Layer 12 of a small transformer language model trained on English Wikipedia (16 layers, counted from 0, width 96).
A neuron's activation on a vector x is SiLU(gate . x) times (in . x), where the dot is the dot product.

Input weights of the MLP neurons that the questions are about. A number n stands for n times 0.0064.
n46 gate: 11 36 10 9 4 -52 -66 -2 32 48 -21 -12 -11 12 -23 1 67 -18 -12 -8 -14 -37 39 -23 7 -7 -78 -11 -4 -17 -39 -8 5 -48 47 37 6 -55 -30 2 -32 60 25 -25 -26 62 29 72 16 -4 12 3 40 -5 20 21 -17 26 30 -25 -9 -33 27 -56 -34 9 11 11 -30 -19 17 49 -4 1 19 -39 16 -33 9 16 -23 -46 29 11 20 21 35 11 -51 -42 -10 -12 12 -39 80 -12
n54 gate: -9 -87 29 2 26 21 7 19 44 65 -17 38 -16 20 -70 -40 -24 49 -48 -1 26 29 -29 30 -46 -16 -10 -16 -8 5 -10 -17 12 19 5 -12 33 -37 10 17 -82 -37 -22 6 -5 9 18 3 60 -37 31 -49 28 -72 -10 -57 -18 19 27 -19 71 46 -16 -6 8 13 3 31 37 32 -31 -23 12 -62 37 -7 7 -32 -13 -10 -24 -9 -55 7 18 -43 -2 -6 32 14 -57 15 -31 64 0 21
n98 gate: 7 2 -2 5 -23 39 -58 3 0 -44 -16 -2 -38 69 -11 -29 8 -31 19 -31 -8 -2 29 17 -30 28 22 2 -59 7 25 11 29 -2 31 -73 -25 -55 -14 30 -14 -17 2 -12 -47 27 -43 3 26 -48 -45 -14 6 -4 24 -40 -6 2 -56 -12 45 4 -46 31 14 5 23 -15 -20 15 27 39 35 8 -49 -17 -4 -15 -13 -5 1 -11 -27 30 35 19 -11 2 19 -16 7 -5 19 -15 26 -10
n115 gate: -18 -44 94 -19 -50 29 66 34 14 -8 -19 -21 -57 -23 -28 -11 7 -24 48 11 -77 18 -15 21 16 -7 10 30 -5 13 -6 13 20 -60 -41 4 -4 17 -40 -16 6 37 54 -20 -33 69 -26 32 -20 -8 -12 -23 -26 -28 41 -42 6 1 50 -30 16 32 12 -7 12 14 -17 1 -14 7 -40 38 -26 -36 7 -26 5 -27 45 -42 22 6 -15 -6 8 24 -30 32 -58 8 -46 26 24 8 -13 53
n136 gate: -29 27 -53 -8 -81 38 -23 18 33 13 1 -19 37 -22 12 34 42 10 35 -12 -19 -25 -16 -21 8 5 25 4 -50 -42 -22 35 -21 -26 26 -5 26 46 35 28 5 -38 -42 20 -21 25 -30 -16 -64 -20 -2 -4 -24 4 14 37 -15 44 37 27 3 -7 3 30 60 -9 5 8 9 -17 17 -56 26 20 -12 -22 -52 34 15 18 8 37 -17 -32 5 53 25 24 -24 54 39 29 -67 -41 -54 -9
n267 gate: 15 -39 6 -22 -11 4 -2 28 -6 -18 13 -14 5 29 3 25 -28 -6 53 26 4 27 47 75 20 -21 -14 7 -38 27 2 40 -30 16 -16 14 56 -14 -25 -15 53 -23 -10 14 32 41 37 -19 19 32 12 2 47 -7 -40 -23 36 19 -6 21 31 -1 11 -16 5 -6 -14 10 12 -62 -16 -5 -42 22 38 2 -14 30 -7 42 -10 -2 -20 6 3 -4 45 7 -12 7 -6 30 62 -9 56 45
n319 gate: 9 -15 -31 -7 -11 -38 29 2 72 30 -37 -13 -44 16 17 -8 8 35 8 -8 39 9 9 61 -12 32 -11 45 44 -12 5 9 7 -42 27 -10 12 -5 -10 62 -8 2 -29 0 -44 10 -21 -34 29 -20 -42 -7 27 36 -9 8 -21 4 -28 -25 -5 -13 26 -2 -2 33 -35 57 32 20 -26 -34 23 -7 -38 -27 12 32 14 -6 -67 -25 27 4 37 -19 13 4 22 -44 23 31 4 -2 -38 -12
n46 in: 12 -62 32 45 2 -8 -44 -50 -3 62 -9 12 -21 -10 -23 -37 -23 4 -16 29 -35 -4 46 -3 38 23 -21 20 -18 -11 -25 41 -29 -8 40 -28 -29 77 -38 4 -7 -18 1 23 -2 30 -7 -32 31 26 17 40 -10 -12 -39 -30 -15 -42 4 -18 -48 -49 35 11 5 18 39 6 -12 31 -12 39 -14 13 -20 -13 37 -62 -2 -1 9 13 26 -13 -6 -34 55 -8 -33 -33 8 30 -35 0 -47 16
n54 in: 1 2 -16 -9 -39 -35 52 -29 4 -1 -2 5 20 -8 13 -49 -3 63 -3 -10 21 -33 30 59 59 54 5 34 22 -40 30 3 31 24 19 55 17 -10 20 20 24 -29 27 22 30 48 16 11 -20 -7 7 -36 -44 36 -23 -15 -11 -3 -3 -39 -39 12 -19 -19 -42 3 51 -21 -18 31 19 16 -11 -4 61 24 23 3 -21 -46 -26 36 17 11 61 -72 20 -24 3 2 -17 -39 -1 20 -54 14
n98 in: 13 -37 24 21 -45 9 39 1 11 -36 10 30 18 16 33 -9 -15 5 6 17 7 30 -12 4 9 34 -23 31 -21 16 -11 -21 18 12 -15 -18 63 52 19 -53 -6 -13 -44 36 2 43 23 8 28 0 -1 -59 -29 -41 11 5 28 12 37 -5 -25 43 34 -29 33 -9 -15 25 8 -18 -14 -22 5 12 45 1 2 0 0 22 -7 -15 -55 -29 21 -12 -17 37 -3 10 -34 -9 27 33 -44 -3
n115 in: 8 8 -44 -15 -6 -27 32 36 71 -7 -67 30 -33 0 -7 7 -22 -9 -30 -46 -22 -25 -24 24 -17 -13 -7 -28 -59 -2 -26 -11 17 -30 43 -26 -14 54 75 -1 17 8 32 -30 -52 -19 -1 -3 -25 26 -33 45 29 -15 -4 -58 10 64 13 35 -36 -52 -40 -6 15 -6 32 -36 11 17 -14 -17 -22 9 -36 -23 27 -1 -1 9 15 52 52 -68 64 -13 -37 -6 15 22 2 -10 -28 7 8 -3
n136 in: 48 -22 -37 -22 16 37 29 41 -20 31 -25 -7 3 -27 -52 -47 22 76 -15 23 8 -25 5 32 15 8 21 37 -45 -9 10 -58 -48 -9 15 -31 -22 -16 16 45 -56 37 32 -6 33 -19 15 -3 10 13 -3 -6 -10 -11 -9 -50 26 -13 -23 9 56 8 3 -3 -9 17 -3 -36 2 44 20 33 17 -55 18 7 -4 -41 -11 -7 -22 40 -12 -28 -26 -13 -55 8 9 20 -22 1 -16 54 -4 2
n267 in: 11 -1 -28 -23 -21 -10 -49 14 17 -16 1 13 -19 47 -17 6 -19 -12 -4 16 29 38 37 19 1 -9 -30 7 -14 -19 43 -21 1 42 -1 15 -3 -38 -30 27 45 22 12 -46 -9 21 12 -63 -38 -1 -16 -23 54 -30 -7 15 21 9 5 39 5 -21 13 19 -12 -41 -9 -5 -18 20 -30 32 -1 33 11 3 -24 3 19 -3 -26 0 7 11 -19 -18 32 13 1 -34 -21 -3 -23 47 -6 10
n319 in: 23 -60 -1 32 46 -18 4 17 12 34 -28 14 11 -11 -4 -24 9 5 -7 -1 33 16 -4 -25 38 -17 49 -6 1 10 6 -25 -10 15 -10 -11 -4 3 3 -12 2 -3 30 8 -33 1 3 25 -25 7 42 15 38 23 18 25 22 26 32 -13 -50 -58 9 -70 -1 18 7 -3 19 -19 8 -35 -30 -6 0 -12 2 4 26 -1 24 2 14 -17 -6 -16 -11 23 32 50 -18 7 3 -78 -5 14

Each question shows a token from some text and the vector x that enters the MLP there. A number n stands for n times 0.045.

"ound": 13 -24 -8 9 6 26 17 -5 12 14 8 -1 42 -29 50 -21 -10 28 -25 38 -4 -20 7 -1 -7 15 16 -24 -15 20 -22 -1 -11 -10 8 -9 16 -11 2 2 -8 -8 -5 23 -42 30 50 16 24 5 18 13 -10 4 6 4 -10 -5 -20 23 6 -34 -7 23 -35 -4 -47 16 -14 -31 -3 -14 3 -18 -1 -4 47 44 24 11 21 23 10 0 -26 -52 15 -26 -30 16 -14 -20 15 40 3 -29
Which neuron lights up most? n54

" F": -10 7 16 21 24 1 13 -19 1 18 61 0 4 1 4 -12 8 -22 -57 10 -6 0 -21 -12 -32 26 8 -40 -9 2 -4 1 -16 11 10 -12 5 -21 -26 12 -4 -4 4 11 -12 6 4 -15 5 39 -29 14 -32 -6 -5 -1 -2 -8 -72 16 -24 0 -2 -6 -27 -4 -4 2 -3 -23 -11 47 25 -26 25 -16 3 37 9 17 24 3 21 -14 -26 3 8 -9 -24 -18 -28 -14 3 -5 -16 2
Which three neurons fire most, strongest first? n115, n319, n46

" sc": -9 -55 -18 -11 -29 -3 21 23 13 42 -3 6 0 2 35 13 -8 -40 -58 -4 19 8 -19 -41 -20 -10 1 17 -17 35 25 -19 -11 -6 4 -10 1 27 17 6 41 -10 9 0 33 2 3 38 34 4 -12 -3 -24 -1 1 -1 22 3 3 -29 -18 26 -32 -21 -29 -2 -10 27 -11 -27 3 39 -4 1 48 6 6 1 -11 22 28 10 28 -8 -36 -25 -3 -24 -10 -15 -1 -11 1 13 -22 -15
Which neuron fires most, and how strongly? n54, at about 0.73

" S": -8 -12 2 0 -13 3 3 -3 -7 -18 32 13 -1 -25 -12 -3 -18 -1 -23 19 -18 -2 -13 -6 -33 36 -6 -26 5 3 -17 -10 -25 -8 -26 -26 10 7 -2 20 19 12 5 12 -25 -13 14 2 14 40 -14 15 -13 -1 16 21 -15 7 -71 19 -28 3 10 -19 -40 -5 -11 -14 -1 0 -34 33 -5 -22 30 -7 -3 37 -2 9 13 -1 32 -9 -34 -4 -9 4 -32 -12 -55 2 -5 3 -2 -16
Which neuron lights up most? n54

" P": -12 -5 -10 1 -12 17 13 -12 -13 -13 23 -11 13 -1 16 10 -16 -18 -32 28 -2 -11 -8 3 -15 7 7 -4 -2 -16 11 15 -3 -6 14 -19 19 6 -12 7 -2 20 13 -2 -14 -24 5 -13 4 27 -19 2 -16 -6 -3 1 4 0 -95 23 -23 -1 20 -35 -31 -16 11 -4 -9 -34 20 26 3 -32 11 -4 -6 34 -2 17 15 4 23 6 2 -2 -11 -9 -2 14 -57 0 1 -3 -31 -9
Which two neurons fire most, strongest first? n319, n46

"nd": 15 -39 -8 10 -28 -8 -9 0 22 16 -7 -12 42 -4 14 -24 17 -19 -14 5 -20 -31 -27 -26 18 9 -6 8 -18 9 6 -28 25 -11 35 -57 38 26 19 10 25 15 -23 -3 31 -14 0 6 12 11 0 20 -13 -35 15 32 11 -11 -41 -2 -4 2 -6 -21 -2 -15 -48 19 -11 -55 24 13 -1 -6 20 -7 3 4 13 -4 4 -3 30 -6 -17 10 -22 3 -21 2 -2 -4 -27 -6 -33 2
Which neuron fires most, and how strongly? n136, at about 2.5

" O": -5 7 -21 11 26 -17 9 -4 14 -20 26 10 1 5 24 13 -12 -26 -38 -3 -1 -11 14 -18 1 -5 -7 1 -14 -15 31 -5 13 9 0 -15 27 14 -20 16 8 26 13 -11 -17 -1 2 25 34 34 7 10 18 -2 -22 45 -25 -31 -51 -40 4 10 22 -18 -31 -7 -22 -9 16 -41 16 -20 10 -8 26 -22 19 28 4 -21 25 -2 22 -6 19 21 20 9 -2 -10 -38 16 30 24 -35 -13
Which neuron lights up most? n319

"es": -24 -21 24 -38 2 31 -20 -1 27 -29 -32 12 -2 -8 21 -6 19 21 14 -1 -14 -25 -18 11 6 18 -4 -22 -11 18 10 -16 -18 -12 -37 -38 44 -8 26 -6 -27 6 -18 44 -10 -3 26 -17 -37 9 -25 14 -16 -13 -11 -10 -25 -23 -22 -18 20 -16 -40 45 -5 -10 -29 -16 4 -42 3 -5 -28 -10 24 -15 -10 20 -4 -5 55 -7 -25 -14 1 0 -20 8 -14 -9 -19 -16 14 19 -12 -9
Which neuron fires most, and how strongly? n98, at about 2.4

" R": -4 1 -59 12 -9 15 5 44 8 -3 47 -7 11 -8 5 0 -11 -8 -11 5 2 26 3 8 -11 4 -6 -13 -37 -3 19 9 15 12 -42 -12 14 44 8 7 -9 -3 -8 -6 -14 0 -7 4 14 28 19 14 10 -8 -24 -11 -5 5 -80 -54 -32 23 -32 -8 -2 -7 22 2 32 -6 6 29 16 -40 14 -23 4 -14 23 -8 -14 -5 15 8 -20 8 16 -23 0 -13 -19 -10 -6 -6 -17 10
Which neuron lights up most? n54

");": 0 -6 -8 2 -25 0 23 -20 21 2 13 5 50 27 17 -20 -2 -10 -21 13 4 -23 -11 -2 8 10 21 9 -24 18 33 5 -2 -1 24 -33 15 16 13 4 6 -11 -10 -11 -28 9 -10 -23 21 11 5 3 0 -5 -22 58 -23 8 -34 4 -29 -24 -39 -23 16 2 -27 -5 7 -51 -8 -1 8 -37 40 -21 -39 26 -16 9 4 -18 27 44 -27 1 -4 22 1 12 2 6 6 7 -16 6
Which neuron lights up most? n319

"ut": 5 -16 16 -15 18 -6 30 -32 15 -29 -7 16 13 -4 13 7 9 0 20 10 -10 14 -36 -2 2 1 17 16 -37 8 -20 -18 -12 26 71 24 42 24 7 -40 -8 19 -46 -22 11 5 -15 2 7 9 20 15 -29 -9 -6 18 -3 13 -9 -21 -39 -37 2 16 -21 -18 17 16 6 14 -1 14 -1 -3 -11 0 21 -2 -3 -5 61 -3 0 -9 -13 3 25 -49 -15 -9 -6 -41 2 -23 -31 2
Which neuron lights up most? n267

" A": 5 -3 -16 9 8 28 12 -11 10 6 41 29 -2 14 -26 -12 -23 -30 -12 17 7 -15 20 -2 6 -15 -1 -16 -25 -11 23 -16 -1 0 -13 -22 18 -1 -23 -13 28 16 -12 -9 5 -5 13 4 3 30 -31 11 -3 -7 -13 35 -6 -10 -62 -28 -9 -9 -8 -19 -6 -7 -41 -13 8 -28 14 23 -7 -22 28 -33 -10 11 -10 22 -7 7 48 1 -17 -5 -7 -21 -18 -35 -48 12 3 6 -37 10
Which neuron lights up most? n267

".": -14 3 -7 4 46 44 -7 -31 -11 -6 15 -11 25 6 -25 -22 -43 20 -30 11 -13 -10 13 -14 -13 4 16 12 0 -3 -28 1 -8 -3 -14 -31 13 -1 3 10 -31 40 0 -11 -36 -49 42 -6 6 5 8 -16 -4 -41 -18 16 -25 15 14 12 -10 -55 32 6 6 -10 -16 2 -8 19 16 24 -1 9 -14 -32 -13 9 23 37 7 -32 11 14 -28 3 28 -15 -13 -23 -16 -9 -25 24 -18 14
Which neuron lights up most? n46

"te": -17 18 -17 -5 6 13 38 3 42 -1 35 12 10 6 5 -18 -14 -7 -18 11 -14 31 8 -46 16 11 -2 -18 -39 34 -4 4 33 -3 14 -12 4 41 24 1 34 -13 5 -26 -15 2 8 16 -16 9 39 -2 -32 28 -18 13 -6 4 -30 -21 -49 -31 29 -19 -20 7 -18 34 -29 6 7 -14 8 -32 3 -7 -28 -5 5 1 3 2 25 5 -27 9 -8 -28 7 -11 18 -36 22 -26 -19 -26
Which neuron lights up most? n267

"ed": 15 -16 38 21 -2 -18 12 -23 22 -22 -41 15 44 -2 -8 -34 21 -25 18 4 -44 3 -16 22 -8 32 -8 15 -24 14 14 -55 7 -1 29 25 3 27 -15 1 -26 22 -28 -7 -17 -36 -26 -14 14 9 -3 11 -22 2 -20 18 18 0 -21 -39 -23 -3 3 36 -8 -16 -31 -9 -11 -23 -1 -20 8 -21 31 -20 12 35 -29 7 36 -19 26 -3 -14 -1 18 -1 -16 -5 -15 23 -10 -2 16 -27
Which two neurons fire most, strongest first? n267, n46

" for": 2 -1 33 -3 -2 17 -9 -20 13 -5 -6 2 19 40 -23 -23 3 -22 -27 -5 -4 2 -14 18 6 10 -13 6 -23 -1 21 -9 -19 -23 23 -6 39 12 7 -14 -11 22 -33 -7 -10 -44 9 2 -5 20 -45 19 -20 -4 -34 36 -9 10 -40 -26 -28 -17 -21 5 6 17 -45 -19 5 -62 14 -4 -18 -37 40 -21 -6 -13 -31 23 2 -4 23 4 -6 8 18 -29 0 -2 -13 7 7 7 -12 -7
Which neuron lights up most? n46

" and": -1 -22 22 -3 -3 14 24 -7 25 -30 8 -9 19 16 23 4 -11 -1 -21 12 11 -34 -37 8 25 5 -3 4 0 -16 42 -12 -33 -10 33 8 3 5 21 -13 24 10 -2 1 -12 -39 -15 -22 -1 16 -6 -26 3 -2 -29 6 -10 -1 -39 -29 -27 -6 -6 -4 -30 21 -69 -9 -6 -44 -29 -7 -23 -26 2 0 -17 -4 -18 39 -3 -31 27 21 -20 1 0 -21 -25 -9 7 -33 -1 -24 -21 3
Which neuron lights up most? n319

",": 9 -2 21 5 7 17 12 -31 0 -12 15 -5 3 12 -23 -9 -13 -38 -22 2 8 -22 -13 3 6 3 -14 -7 -8 -19 20 -12 1 -34 28 -31 9 11 11 -4 -3 26 -23 -25 -16 -30 8 -1 2 -1 -35 7 -17 -16 -13 34 -23 -1 -31 -32 -46 -15 -12 -2 -2 -1 -40 8 2 -43 -36 -14 17 -39 22 -4 -19 -32 13 40 18 -9 1 35 -48 9 -25 -13 25 -1 -13 12 -9 16 -22 -5
Which three neurons fire most, strongest first? n115, n267, n136

"c": -4 -35 -20 -16 -5 16 -23 -15 46 14 9 -24 -18 -36 -13 9 -28 -5 -41 -5 -8 -13 25 -29 -29 -6 -3 12 -45 5 28 -20 -10 -20 -12 -40 22 54 0 17 11 12 43 -14 -29 5 1 17 16 -6 -3 23 1 -12 -2 7 -11 -13 -24 -45 -1 20 -20 -15 -23 -8 -6 -17 -8 -4 11 -13 21 8 22 4 15 -1 19 30 15 24 45 -13 -35 18 5 -23 14 -26 13 26 -17 -3 -32 0
Which three neurons fire most, strongest first? n136, n115, n319

"\n": -3 -9 22 4 5 13 13 -8 16 5 11 22 -1 -5 -23 -10 21 -44 -27 -1 0 -9 1 27 34 9 -8 2 13 -31 -16 -24 -15 -11 15 -28 15 32 14 -5 -6 5 -9 -4 -32 1 6 9 12 11 -39 35 -30 11 -29 28 -21 -9 -11 -11 -3 -23 -27 -1 -12 -2 -20 -9 -16 -33 5 29 -1 -58 6 -21 -34 -6 5 24 32 -46 -13 27 -3 34 -4 -45 7 -5 -40 26 10 13 -8 -2
Which neuron lights up most? n46

" j": -13 6 29 -12 -10 -7 0 -15 22 -19 18 -22 6 -4 -22 -3 -21 -19 -28 -31 3 3 -1 9 1 -3 4 -10 -21 -25 18 11 -3 -29 -21 -19 15 -1 20 -1 12 49 -14 -8 21 -33 -20 -27 -7 8 -31 10 -19 13 13 5 -15 4 -15 11 -53 -3 -5 15 -9 -1 10 -11 0 -11 -24 30 -42 -16 23 -30 17 1 2 35 20 11 13 36 -44 -6 -26 -35 -2 -8 -53 14 -14 -12 -23 -19
Which neuron lights up most? n115

" work": 17 -10 -14 0 10 -17 -8 -12 -15 -23 -2 -4 31 4 -2 11 -16 19 -16 -24 8 -16 16 3 6 -5 -12 -8 -24 27 8 -39 -22 7 45 23 -10 -12 26 -37 -14 19 -16 -6 -26 0 -15 -4 22 13 -22 -5 -33 20 -4 32 10 -7 -14 -33 -46 2 -12 9 -25 0 -8 13 -25 11 21 11 -58 -3 25 -34 -9 16 8 -6 43 -9 15 -20 -30 -28 -31 -29 -7 9 -30 -42 -6 -26 -16 -23
Which neuron lights up most? n267

"ab": -9 -3 27 9 24 10 11 -4 8 -32 18 25 -6 11 10 -33 -2 -49 -18 21 -3 12 -20 4 -12 11 14 1 -29 10 17 -14 -8 5 34 -23 30 -1 -12 6 -7 13 -7 -11 -2 8 12 -12 57 6 8 18 -7 17 -24 12 4 -36 10 -15 11 -12 11 19 -45 9 8 33 -38 26 13 6 18 -21 5 33 26 -4 19 24 21 42 22 16 -38 28 19 -12 2 -15 -1 -32 44 -26 -41 5
Which two neurons fire most, strongest first? n98, n115

"or": 23 27 -26 34 0 21 20 -1 22 -22 -19 -16 7 -17 2 1 -2 -12 18 -3 -33 9 -31 -17 -38 7 -2 6 -43 17 21 -28 11 -12 45 1 19 31 33 -25 4 -9 -27 16 -28 -10 -15 -25 30 7 40 -12 -22 9 -23 -10 -18 3 0 -16 -6 -5 -4 -11 -14 7 -36 2 -18 3 27 -12 -7 -17 8 -11 -20 1 -12 34 23 29 44 17 4 47 43 -4 -13 -8 25 -2 33 5 -32 -25
Which neuron lights up most? n267